Layer 7 of a small transformer language model trained on English Wikipedia (11 layers, counted from 0, width 64).
A neuron adds its activation times its output weights to the MLP's output. To switch it off is to set its activation to zero at one token and run the rest of the model.

Output weights of the MLP neurons that the questions are about. A number n stands for n times 0.004.
n4: 8 5 -7 32 -36 -5 17 4 -1 -19 -22 -13 -24 53 6 -28 -30 -25 -34 18 -31 -40 52 9 -17 40 56 -33 -10 24 -12 9 -4 6 -17 13 -1 -5 4 -8 4 41 -13 0 -14 -14 0 -21 -3 20 -1 -17 -5 -18 -6 28 -11 27 -12 -2 23 -9 28 -38
n9: -21 -11 -38 19 2 11 16 69 -22 21 13 -12 -9 2 -17 -11 -13 21 3 9 29 7 -37 -3 6 0 -12 47 9 -3 -1 12 16 0 11 -30 -31 28 -19 13 -47 14 -9 -69 -6 -19 -9 -53 0 -1 23 -23 -13 23 3 -7 -10 -47 0 -1 1 57 -13 21
n18: 7 35 9 -13 -21 5 -51 -5 -7 -19 -37 -43 -6 -34 11 9 -5 0 1 -18 -22 8 -16 1 -14 10 8 -21 -25 -27 33 -11 11 -29 7 -5 -19 8 -1 -3 -34 27 49 52 23 -85 2 -2 2 -14 19 11 24 49 -2 -29 9 -11 39 -2 13 0 -12 -12
n23: -12 16 27 -4 5 -5 7 5 29 -59 5 18 2 -2 -8 19 25 -10 -6 7 -5 -14 3 -20 44 -20 -31 -36 -29 26 41 -22 15 -24 7 0 0 -12 -28 21 -9 6 48 -60 4 11 -4 14 5 -5 -6 -15 17 -20 -3 -7 14 -6 -25 -24 -14 32 -4 22
n64: 1 23 25 10 -61 34 4 15 -42 34 14 13 -36 -2 -18 6 -2 8 -16 -24 12 48 -7 -34 12 2 20 35 45 -16 -16 -5 -33 -8 -27 8 17 -31 -2 30 49 -18 -12 -17 -7 15 -19 -13 -20 12 -17 8 -14 2 -19 1 12 6 28 -2 32 3 1 0
n73: 7 16 72 6 -25 -21 0 25 -3 -17 -26 7 17 -23 -6 -15 -45 -2 0 4 -6 10 -5 8 8 23 28 2 -27 42 11 13 -9 -38 -12 9 8 10 1 -15 -17 6 24 -8 7 -25 -26 -6 -34 -13 -46 -30 7 -32 9 9 -55 18 -20 -5 19 21 -30 12
n74: 12 -8 -1 19 -10 -5 -16 -2 -30 0 0 30 13 2 16 4 -7 -3 -21 -31 -16 -16 3 -12 30 -22 14 -10 40 -5 18 30 51 -14 -13 4 -16 6 21 -6 -15 -18 -9 -42 -40 11 32 21 -14 -1 -26 -4 16 -48 22 -14 19 -18 37 15 -23 -4 20 1
n83: -28 -5 49 25 -25 10 -23 24 7 19 -36 -34 -11 13 28 -11 -13 33 0 -80 20 -42 -4 -95 -5 -46 -29 -23 -14 -10 -15 3 -15 16 13 -18 7 -5 -6 -14 -1 -12 -3 -5 11 30 -15 1 -21 11 9 -21 26 22 -42 10 -48 -10 28 10 -23 18 -12 8
n84: -43 47 10 2 -12 -35 -21 -15 2 16 -2 -48 27 24 -7 -25 -7 -13 17 16 25 -7 -7 -17 15 17 -39 39 39 -12 -27 42 1 -6 0 25 -25 2 -19 -8 36 34 -27 -15 -8 -11 7 -8 0 7 -22 26 10 -5 -23 -21 -18 2 14 -6 -27 -3 -38 -8
n93: -3 5 40 5 5 3 8 6 22 0 13 -10 38 -8 14 12 -22 -14 58 14 -14 10 -21 -11 -15 -39 41 1 -15 -26 4 -59 43 14 -12 -19 34 -58 -40 -21 -13 -15 -34 30 31 -21 29 -17 -20 13 -36 -43 33 9 10 -8 -10 11 42 10 -40 14 -11 37
n118: 8 22 17 -18 -16 10 4 58 -41 25 -34 4 -42 23 10 14 -19 6 -1 -18 -4 1 5 -6 11 8 9 17 16 2 32 -10 92 18 35 15 11 58 6 8 23 20 -28 -3 56 18 -49 -39 -28 -38 -39 -6 -21 34 22 13 -12 18 1 -25 -1 38 -47 -1
n127: -9 -29 23 -5 1 27 -11 31 -14 -2 -53 -3 33 0 8 -28 -47 -4 -6 3 4 -17 -18 -7 4 42 27 -16 -35 43 45 48 -34 -11 30 -42 -10 0 -33 12 12 -18 -32 26 30 -17 17 53 0 4 7 20 -11 -4 5 31 -25 47 -10 11 44 34 15 -18
n144: 25 21 28 64 32 45 -8 3 24 21 -1 5 32 -9 0 -25 15 55 22 -44 -7 -27 45 -21 15 -28 -13 -30 9 -5 -9 -1 40 -21 -29 5 -4 -32 21 -25 -32 -7 -2 -7 8 26 6 3 -58 43 33 -14 20 70 13 32 9 4 -12 -12 -26 50 9 8
n154: -19 14 -23 -35 -11 -42 -2 2 -41 -13 -41 10 -23 55 -33 -15 -22 4 -21 18 -9 -11 23 -25 -15 27 59 -16 -18 17 -1 10 -23 8 9 30 5 18 1 10 12 5 5 23 21 -9 0 6 -27 -33 -13 6 -11 54 17 0 24 45 -17 9 26 15 53 -33
n167: -16 -22 16 -3 -21 -14 -13 -50 3 54 17 -11 -3 -22 -46 27 -22 1 -21 4 -15 31 -1 45 3 -28 65 12 -43 -49 22 -23 10 30 8 18 -7 -12 15 37 0 -19 21 0 -26 35 8 -30 34 2 0 -75 -48 -22 27 7 -7 -38 -7 -31 23 -15 33 -29
n172: -40 38 3 13 1 -10 -6 -14 13 19 0 14 19 -11 2 13 20 -10 21 -4 -3 43 31 -11 7 -2 15 -13 -27 -15 22 -19 1 -5 7 -1 -12 -81 -9 -8 55 -21 -69 19 -9 37 17 33 32 -27 51 -8 -28 -35 28 -4 6 -18 -15 4 -5 -15 39 -38

Each question names a token from some text and the token that comes next. It shows the activations a of the neurons there, in the order above. A number n stands for n times 0.05.

Then comes g, the gradient of the next token's log-probability with respect to the MLP's output, scaled to length 1. A neuron's effect is roughly proportional to its activation times (output weights . g). A number n stands for n times 0.0055.

" C", then "ly"
a: 0 5 1 5 1 0 -4 2 -1 1 1 14 -2 -1 1 -58
g: 4 -6 -17 15 27 -9 14 -7 -38 8 -22 3 -32 -7 -8 -31 11 -25 -27 -8 -38 -4 22 52 6 -39 -15 15 -29 -44 -28 -34 -4 -1 12 2 -2 27 -56 -18 13 5 9 -23 29 5 -30 -5 -29 -12 -10 -16 40 -15 40 -18 5 -26 -5 -20 9 8 -34 10
Which neuron, switched off, raises the next token's probability most? n127

" a", then " "
a: 0 5 0 -1 -1 0 -1 -1 0 0 -2 -9 1 -14 1 0
g: -35 -10 -3 -29 -15 -48 -26 -7 -41 20 33 17 -15 -16 18 -24 41 50 3 -33 10 -9 -8 6 27 -16 -28 40 15 15 20 -6 5 3 -12 10 -11 -55 3 -30 0 -8 -22 -31 -35 0 5 25 27 -3 -5 43 -6 -4 -10 4 -12 -18 10 -19 -12 -17 -29 18
Which two neurons, each switched off alone, lower its probability most, in order? n154, n127

" ibn", then " Ali"
a: 4 5 -1 -2 -1 -16 0 -3 29 -2 2 0 -14 0 -13 -2
g: 0 0 14 28 7 27 -43 -2 15 3 0 -3 37 -8 20 35 20 -3 -16 25 3 -12 -17 13 -30 -18 29 17 3 -26 17 0 61 6 -20 20 16 -27 6 -15 9 43 32 -11 -26 -16 24 33 -11 27 -20 -19 -33 37 39 4 -23 -32 0 -28 13 29 16 15
Which neuron, switched off, raises the next token's probability most? n144

" the", then " completed"
a: 0 1 0 5 1 -2 -4 -1 -1 -1 -1 0 0 -10 0 -4
g: -4 19 -19 -24 3 2 48 -11 2 16 -36 18 -18 -40 -9 11 36 -31 11 6 22 15 39 -26 37 34 -51 -4 39 35 -29 -1 10 19 8 12 2 67 2 -13 13 -11 -7 -49 -12 -4 -12 -27 11 22 6 15 -5 7 -7 6 -21 -14 -7 -10 -5 -11 -9 11
Which neuron, switched off, lowers the next token's probability most? n154

" tribe", then ","
a: 3 0 -3 -1 -5 1 -1 1 2 0 1 1 0 1 -1 -4
g: -9 -6 -2 26 26 9 -20 -14 -5 14 14 43 21 3 6 16 13 73 28 43 -28 -22 26 -22 41 22 10 -30 -10 -26 -3 -21 17 -3 -2 2 -7 -41 -29 -23 12 -8 -4 -7 -6 35 2 17 49 -5 1 -4 -6 -33 -5 -10 7 25 7 18 -34 -2 35 26
Which neuron, switched off, raises the next token's probability most? n172

" Wal", then "k"
a: -20 36 0 -1 -2 -5 1 0 2 3 0 -7 0 3 -3 0
g: 4 8 -3 9 -47 41 17 -4 7 -2 4 43 4 43 -1 -15 1 2 31 -16 16 -21 -37 -29 -33 8 -1 35 64 20 -9 -8 21 9 -7 -21 23 1 -39 36 4 18 25 14 27 15 8 0 -17 -2 16 16 -5 -16 12 -3 -6 -7 13 -22 20 33 41 -40
Which neuron, switched off, lowers the next token's probability most? n9

"th", then "od"
a: 0 -6 -21 -12 8 -12 3 -1 2 -4 5 7 -1 -2 -1 -2
g: -63 21 14 4 -22 5 32 -10 12 28 1 5 -10 38 11 -13 14 -21 11 1 36 44 25 -6 -23 -14 -16 31 2 -14 -14 9 17 -10 10 1 -25 -31 27 -35 9 3 -34 38 22 15 5 -3 -24 14 7 -33 27 9 -24 16 49 39 1 24 33 -21 1 -7
Which two neurons, each switched off alone, lower its probability most, in order? n23, n18

" illustrat", then "ed"
a: 5 -1 -2 -2 -4 -4 -6 2 -1 0 -3 1 0 1 2 -3
g: 10 8 2 -28 28 14 11 7 -14 -11 -28 11 -27 -15 6 2 18 -19 -52 19 -33 -17 9 -11 -37 40 -32 -15 -51 -11 -7 18 24 20 9 0 27 13 34 22 0 -5 51 -57 27 12 -35 6 -1 -14 -23 31 27 11 17 12 -23 -4 6 -2 14 20 15 13
Which neuron, switched off, lowers the next token's probability most? n172

"\n", then "\n"
a: -4 1 -1 1 -4 -1 1 -2 15 2 -1 -1 0 -2 4 0
g: 3 21 -14 -27 19 -18 -1 -31 -41 -12 5 11 -11 -18 -11 16 -12 0 18 -22 -6 25 23 4 -24 41 20 -6 42 13 11 49 -71 21 12 -1 -14 7 -25 -8 5 1 -25 1 -8 -3 -4 -20 37 -1 0 -8 -10 -7 14 -45 -59 24 -21 10 -14 -40 -9 -7
Which neuron, switched off, lowers the next token's probability most? n84

"k", then " Among"
a: 0 -3 -2 -1 -4 27 0 5 0 2 1 -1 -4 2 -5 0
g: -7 47 15 26 -25 13 -42 -30 -24 -11 -19 -30 13 -29 15 -2 15 -21 13 5 -74 17 -30 16 -10 12 24 19 -48 11 7 -22 -13 19 4 22 21 22 30 1 -17 4 -4 59 -3 -22 4 -14 34 -6 11 16 -3 -7 2 17 4 7 6 -20 -9 15 -32 10
Which neuron, switched off, lowers the next token's probability most? n73

"er", then " began"
a: 1 -5 -5 0 4 9 0 1 1 -31 -39 35 0 0 -1 -1
g: -14 13 -14 5 5 -24 45 12 8 -21 20 -12 -26 -5 5 28 13 40 -28 -36 -23 7 -21 29 -2 24 4 -10 38 22 26 20 25 -30 -2 -37 31 11 35 11 -18 -18 -21 -31 -8 56 -16 -11 -4 20 27 -21 -33 -5 23 18 -21 -16 2 -1 -1 -27 28 33
Which neuron, switched off, lowers the next token's probability most? n93

" the", then " time"
a: 2 0 0 6 1 -1 -2 1 -1 0 -1 0 -5 -11 -2 -5
g: -5 11 -17 -15 19 8 54 8 -19 45 10 15 -33 21 -26 -15 -15 39 -9 -19 -25 5 14 11 -14 -21 41 2 -7 38 -8 10 -37 8 -19 -3 -6 18 25 16 -13 -23 -56 45 43 9 -21 10 -8 1 0 -5 12 17 -22 45 -10 4 -11 18 -28 29 -11 4
Which neuron, switched off, raises the next token's probability most? n154

"uck", then "cr"
a: 0 -5 -2 1 -2 10 0 2 3 7 -51 -3 -4 0 -1 2
g: -4 -5 -7 11 -16 41 -8 5 -23 53 -14 -31 -15 1 50 -43 -15 8 -18 -17 -27 3 -13 4 3 22 13 -12 -4 17 -25 -53 -24 -7 18 -15 -28 41 -21 -20 -7 7 -3 -5 -48 29 2 -8 -16 -20 27 -25 19 0 51 -2 -13 25 -10 19 18 23 -23 -9
Which neuron, switched off, raises the next token's probability most? n118

" in", then " Calgary"
a: -1 0 0 -3 -19 1 7 -2 -5 -2 -1 -1 3 -4 0 -4
g: -20 -4 28 -52 4 -30 -62 23 21 -34 18 46 4 25 -9 -23 -13 -1 22 -19 -15 13 -21 27 -3 -21 26 -38 -44 -10 -1 -6 11 -4 35 -5 34 -26 32 15 -2 -21 8 -1 -6 -5 20 -33 34 9 9 0 -20 5 13 -31 5 -5 1 0 -10 -29 25 -15
Which two neurons, each switched off alone, lower its probability most, in order? n64, n84

"'", then "am"
a: -1 0 -9 -4 -1 10 -4 2 1 4 1 -2 0 0 0 2
g: 7 -5 12 23 16 -20 -37 -11 -29 -8 11 26 28 -34 -12 13 21 24 1 15 -2 -20 -5 -2 -20 16 12 8 58 -4 -8 7 11 24 27 29 27 -35 19 -15 -13 -25 35 41 -40 14 0 1 3 -14 -43 4 1 29 -9 -48 -22 13 14 23 -7 -7 44 -33
Which neuron, switched off, lowers the next token's probability most? n23

" fast", then "est"
a: 5 -1 -2 -1 -2 17 0 1 2 -3 -2 -1 0 5 -1 -1
g: -13 17 -2 -16 2 45 1 6 -59 4 -34 -5 27 20 21 13 18 1 29 -25 -29 29 -15 29 -31 11 39 8 15 -40 -1 36 27 27 7 -2 37 -10 47 -25 -10 -12 -20 2 35 -20 -9 7 -9 -18 17 -6 4 20 -9 34 35 26 30 2 -7 5 0 -17
Which neuron, switched off, raises the next token's probability most? n73

" they", then " lived"
a: 1 2 0 0 -4 4 0 1 2 2 3 0 0 3 2 -2
g: -20 36 -11 19 46 24 1 -19 -19 -16 7 -35 5 -11 -19 30 16 -45 4 -30 -39 18 16 11 22 8 11 -58 14 -51 14 -19 11 40 -7 -12 -31 25 13 -1 -18 -29 8 -31 -6 6 3 -14 2 5 12 26 20 -20 11 -14 17 -42 -27 -1 1 6 -30 3
Which neuron, switched off, raises the next token's probability most? n73

"1", then "4"
a: 10 -1 -1 -1 0 5 -5 2 0 -94 -1 1 -8 0 -13 -3
g: -12 -16 -5 3 -54 5 -24 -24 23 -1 -9 3 -9 -34 35 -7 -27 18 -15 23 -24 -59 24 -10 -11 13 16 41 -6 -11 -20 -8 -28 -3 23 -22 -1 -8 -44 47 -8 -26 -10 27 -26 8 23 -15 -3 -34 9 -7 30 23 6 23 -10 -6 5 -19 -35 -3 -43 -2
Which neuron, switched off, raises the next token's probability most? n93

" around", then " with"
a: 0 0 0 12 -15 2 3 1 -1 0 1 -4 0 1 1 -1
g: 6 -1 -23 4 2 17 -60 6 -1 -2 33 -21 -40 13 -63 -1 -6 -7 -40 9 10 -2 30 -5 -11 -3 -45 24 25 -42 -14 4 5 0 -27 24 23 23 11 -27 -5 6 15 -37 -9 22 -4 -20 20 -11 20 21 -6 -7 -2 2 -15 -6 -38 5 -6 -55 -30 -12
Which neuron, switched off, raises the next token's probability most? n64

" ", then "2"
a: 1 0 0 1 0 -1 -1 -3 -7 0 2 -1 1 -2 0 -2
g: -31 25 -31 -66 -4 -29 -19 -16 -19 -5 16 3 29 11 -13 6 -17 9 4 44 -13 27 -3 -1 -5 0 23 34 5 -27 22 21 -33 -3 39 32 -3 39 14 23 33 11 9 10 -34 20 -5 -11 24 -18 -15 7 -26 31 -18 -27 31 24 -15 5 -12 -4 29 25
Which neuron, switched off, lowers the next token's probability most? n83

" of", then " Lu"
a: -3 1 0 5 2 -1 0 2 7 5 3 0 -27 1 0 -1
g: -30 -43 9 -30 -5 19 -53 -7 15 -6 -35 12 29 3 -11 41 -4 15 -17 28 18 -9 -22 8 39 -42 20 15 -9 -16 -8 -12 16 -7 -13 6 -7 2 4 -5 -21 12 60 -58 11 -7 3 1 13 -14 49 6 -3 1 -5 -9 -10 7 -34 3 4 -45 5 22
Which neuron, switched off, lowers the next token's probability most? n144

" and", then " drama"
a: 3 1 0 3 1 4 2 2 0 -3 -2 -11 1 5 0 -1
g: 19 37 32 -21 26 -7 -11 0 -23 0 -2 13 -36 -12 -23 -17 0 -16 -8 -20 36 -29 -3 18 25 14 6 -14 -70 36 -1 -26 33 0 -3 24 -7 -9 1 -42 -20 21 -35 25 40 10 -16 1 18 16 45 28 17 -1 28 12 -6 -9 -18 -22 -17 -25 -16 -8
Which neuron, switched off, raises the next token's probability most? n127

" to", then " power"
a: 0 0 0 6 3 1 2 1 -2 0 -1 -1 -1 1 2 0
g: 7 8 -20 15 -18 2 25 10 9 12 -7 -18 -47 -12 24 -4 -20 -36 -2 9 2 31 -11 -11 46 -19 -40 8 12 -5 4 10 -11 -15 -53 -10 34 -24 -3 26 26 27 -37 18 -37 -24 1 -15 -29 -9 -15 2 21 23 8 -3 14 53 56 -5 4 24 5 24
Which neuron, switched off, lowers the next token's probability most? n64

"-", then "Q"
a: -1 0 -39 2 -3 -4 -2 0 2 3 -7 -6 1 -5 -1 0
g: -27 -13 -66 35 45 24 -1 -10 8 37 -2 -3 39 -19 11 11 -15 15 -14 -1 51 -2 -8 12 -21 -22 0 18 44 -32 -6 19 -26 -4 -2 -8 21 -48 19 -13 37 19 -14 -26 11 -19 1 32 38 14 -10 11 19 -13 3 -20 -3 3 -11 -27 -9 2 26 0
Which neuron, switched off, lowers the next token's probability most? n18

"s", then "f"
a: 2 -2 -1 2 1 0 5 -1 2 0 -1 -1 -1 -14 -1 0
g: 33 1 -13 15 -9 12 30 27 -32 10 23 -31 -33 -15 26 -19 -1 -30 6 4 -28 -34 -35 0 0 5 13 9 -13 -45 -10 33 -9 -4 -12 -32 -42 -18 -28 -9 -34 -19 -4 0 9 3 5 -27 40 -3 -10 43 21 -20 21 -23 -27 14 -34 24 -16 -6 37 -28
Which neuron, switched off, lowers the next token's probability most? n154

"s", then "try"
a: 2 -1 -1 12 0 0 5 0 3 0 -1 -1 -2 -24 0 0
g: -19 5 -17 3 -9 30 23 -10 7 20 9 -6 26 24 20 -14 -28 53 5 -6 21 30 -24 18 -40 -12 18 -19 -21 -8 13 -23 -19 24 17 15 -64 -7 -19 -13 6 9 24 36 -2 18 15 12 -4 16 18 7 -2 -18 13 40 21 -44 -44 -37 1 -18 -38 -1
Which neuron, switched off, lowers the next token's probability most? n154

"m", then "n"
a: 0 15 -1 0 1 -3 1 1 1 0 -2 1 -4 -20 0 -4
g: -6 -1 -32 -10 -6 4 46 15 10 -33 20 -27 -11 39 -12 -5 -14 35 7 -1 13 -28 26 23 21 36 -7 26 15 6 14 24 16 17 13 -11 -17 -11 -23 3 31 -4 -3 -1 62 -14 -17 -9 26 -4 13 -8 -6 -33 44 -21 -17 -46 -36 0 21 48 -15 -2
Which neuron, switched off, lowers the next token's probability most? n9

"V", then "D"
a: 3 -1 1 0 -1 1 -2 -85 -2 1 2 -2 -6 0 -2 2
g: -40 58 -36 -30 17 -10 23 -3 -25 27 -19 2 -1 -21 -42 32 -18 -19 -1 11 -38 1 3 -12 -28 21 24 -10 17 9 4 -24 -5 -9 4 -29 -30 8 -34 -21 -17 9 -6 -13 -19 -59 -27 16 24 28 11 -28 20 -25 -1 -16 -23 2 -14 -13 -26 -5 -20 17
Which neuron, switched off, lowers the next token's probability most? n83

" rescue", then " a"
a: -2 3 -1 14 -3 -5 8 -1 -1 0 -1 -5 0 6 1 -1
g: -15 1 -20 -37 -46 -6 45 -3 24 12 -43 9 -2 -8 9 -11 31 -15 23 2 -9 -11 39 -33 -6 33 -14 8 -3 11 41 12 17 -4 -16 -7 -13 2 -45 5 4 11 8 10 -16 3 -44 -16 9 -6 -33 10 -17 18 3 -72 27 -25 35 10 -6 -17 -14 -15
Which neuron, switched off, lowers the next token's probability most? n23

" film", then " was"
a: -23 -1 -1 -3 3 -7 1 -2 0 2 -1 -4 -1 2 1 2
g: -10 25 -13 18 -9 -11 -8 0 7 5 6 -18 -42 -27 0 7 15 94 0 -14 -15 12 -28 9 0 14 1 -28 31 7 13 26 52 -41 -20 -33 18 22 19 11 3 -25 11 10 -4 27 -5 -20 17 -29 15 -6 -9 -51 3 -5 -13 -1 3 2 21 -24 27 0
Which neuron, switched off, lowers the next token's probability most? n4

" the", then " publish"
a: -5 1 0 5 0 -3 -5 -1 1 -1 -1 -6 -1 -6 0 -3
g: 18 -12 4 29 0 -40 11 0 34 -26 -25 12 -4 -13 -13 -13 24 3 0 22 30 29 13 23 27 29 26 -22 -19 45 6 -49 34 -9 10 -34 -7 -20 -4 -14 -15 18 17 12 43 15 4 -30 3 8 63 14 -5 -10 11 16 20 -9 7 -26 -23 23 -8 41
Which neuron, switched off, lowers the next token's probability most? n23

" S", then "ko"
a: -12 28 0 0 0 0 4 13 0 1 4 12 -6 0 3 -8
g: -16 -17 2 -8 -24 35 12 -1 -26 20 14 -7 4 19 45 2 8 23 25 0 13 -55 -21 6 -16 -3 26 42 -5 16 -5 -28 -16 -2 -30 41 -17 16 -12 2 3 0 -27 -2 -12 53 8 9 -3 19 7 -54 16 -21 -28 -24 -27 29 -30 -40 0 3 23 -26
Which neuron, switched off, lowers the next token's probability most? n83

" as", then " being"
a: 0 4 -1 2 -4 0 -1 0 10 3 4 3 1 0 1 2
g: 40 -6 14 5 -25 -1 -26 -2 -2 11 -18 14 5 -17 1 3 9 -16 -9 -23 46 4 20 19 8 -1 2 -32 28 1 -35 -4 -40 2 4 -12 15 10 19 1 1 23 44 -47 15 -20 -5 -35 -37 26 -6 -47 14 -61 1 3 -18 -51 2 16 -5 29 -26 1
Which neuron, switched off, lowers the next token's probability most? n9

" also", then " considered"
a: 2 2 0 -1 -1 1 -12 2 44 -1 0 -6 -1 0 6 -3
g: 24 11 -3 36 28 34 -26 16 9 20 -12 -22 -10 -36 -10 -10 -4 -35 -27 1 6 20 7 -37 14 -4 3 4 -23 16 -47 -23 8 3 -15 21 21 3 54 8 8 1 -12 34 -30 7 -26 -1 7 24 54 -16 -26 -7 -44 -5 5 5 -19 5 46 -18 9 36
Which neuron, switched off, lowers the next token's probability most? n74

" ", then "1"
a: -1 1 -1 0 3 -8 -3 -5 -1 0 -2 -1 0 1 0 0
g: -1 24 -35 -10 25 -21 27 -28 -22 17 21 -24 -6 27 -5 10 23 11 -6 -37 2 47 10 -3 16 -31 5 -8 45 3 -9 11 32 48 -4 8 -11 11 -19 -31 -10 18 -27 -18 44 26 6 -17 18 10 12 5 -20 6 -13 -63 23 9 -6 17 -1 -38 32 3
Which neuron, switched off, lowers the next token's probability most? n73

"af", then " Writer"
a: 1 -5 -3 8 12 43 -6 -1 1 4 2 6 -2 -3 0 6
g: 8 24 10 29 19 -28 -42 -26 0 -14 -12 3 -35 11 -4 20 11 -12 -26 22 28 5 -18 -11 1 7 56 -3 -23 23 -31 -15 20 -20 9 13 20 -5 -16 -37 18 31 -15 19 33 -3 25 -13 -1 5 33 18 -9 -42 -3 10 -42 20 28 -61 4 -3 -29 1
Which neuron, switched off, lowers the next token's probability most? n73

" family", then " has"
a: -1 0 -4 1 -2 27 2 2 0 -6 1 -2 -1 0 -2 -2
g: 0 7 -13 0 -6 12 3 8 -3 -53 -16 24 -29 -12 -6 -22 14 22 7 -47 -21 -8 -33 14 -25 28 16 7 26 34 14 28 18 -23 3 -25 -1 47 30 -6 19 -14 -27 23 -28 11 -29 0 -1 -5 -2 6 -34 -53 -6 -23 32 -24 -16 1 17 -37 34 26
Which neuron, switched off, lowers the next token's probability most? n93

" with", then " no"
a: -1 1 0 -1 12 0 -2 4 0 -1 -1 4 -2 4 0 0
g: -8 17 -40 15 -33 14 31 -21 -12 -6 7 -35 -10 -4 -36 -6 0 -15 -25 3 -4 -23 -8 32 53 -10 -5 -2 5 1 -5 18 -38 7 -27 17 -10 0 21 36 28 36 -34 -2 -29 22 -19 -7 -5 -14 13 42 -15 -13 -6 -3 -42 22 44 15 -8 -9 -49 23
Which neuron, switched off, lowers the next token's probability most? n64

"di", then " Abbas"
a: 3 0 2 2 -4 -4 -1 2 3 0 -9 -2 3 0 12 -1
g: -20 3 26 3 -4 -20 -46 -17 3 12 12 -16 -42 -13 8 39 -38 -25 -11 -29 -28 -3 -47 -7 2 -13 10 33 -2 -29 6 11 17 36 -20 -7 12 -23 36 -1 0 21 21 34 -23 0 25 -9 20 0 -17 -35 -15 7 2 -28 -37 25 17 -10 -3 58 19 17
Which neuron, switched off, lowers the next token's probability most? n167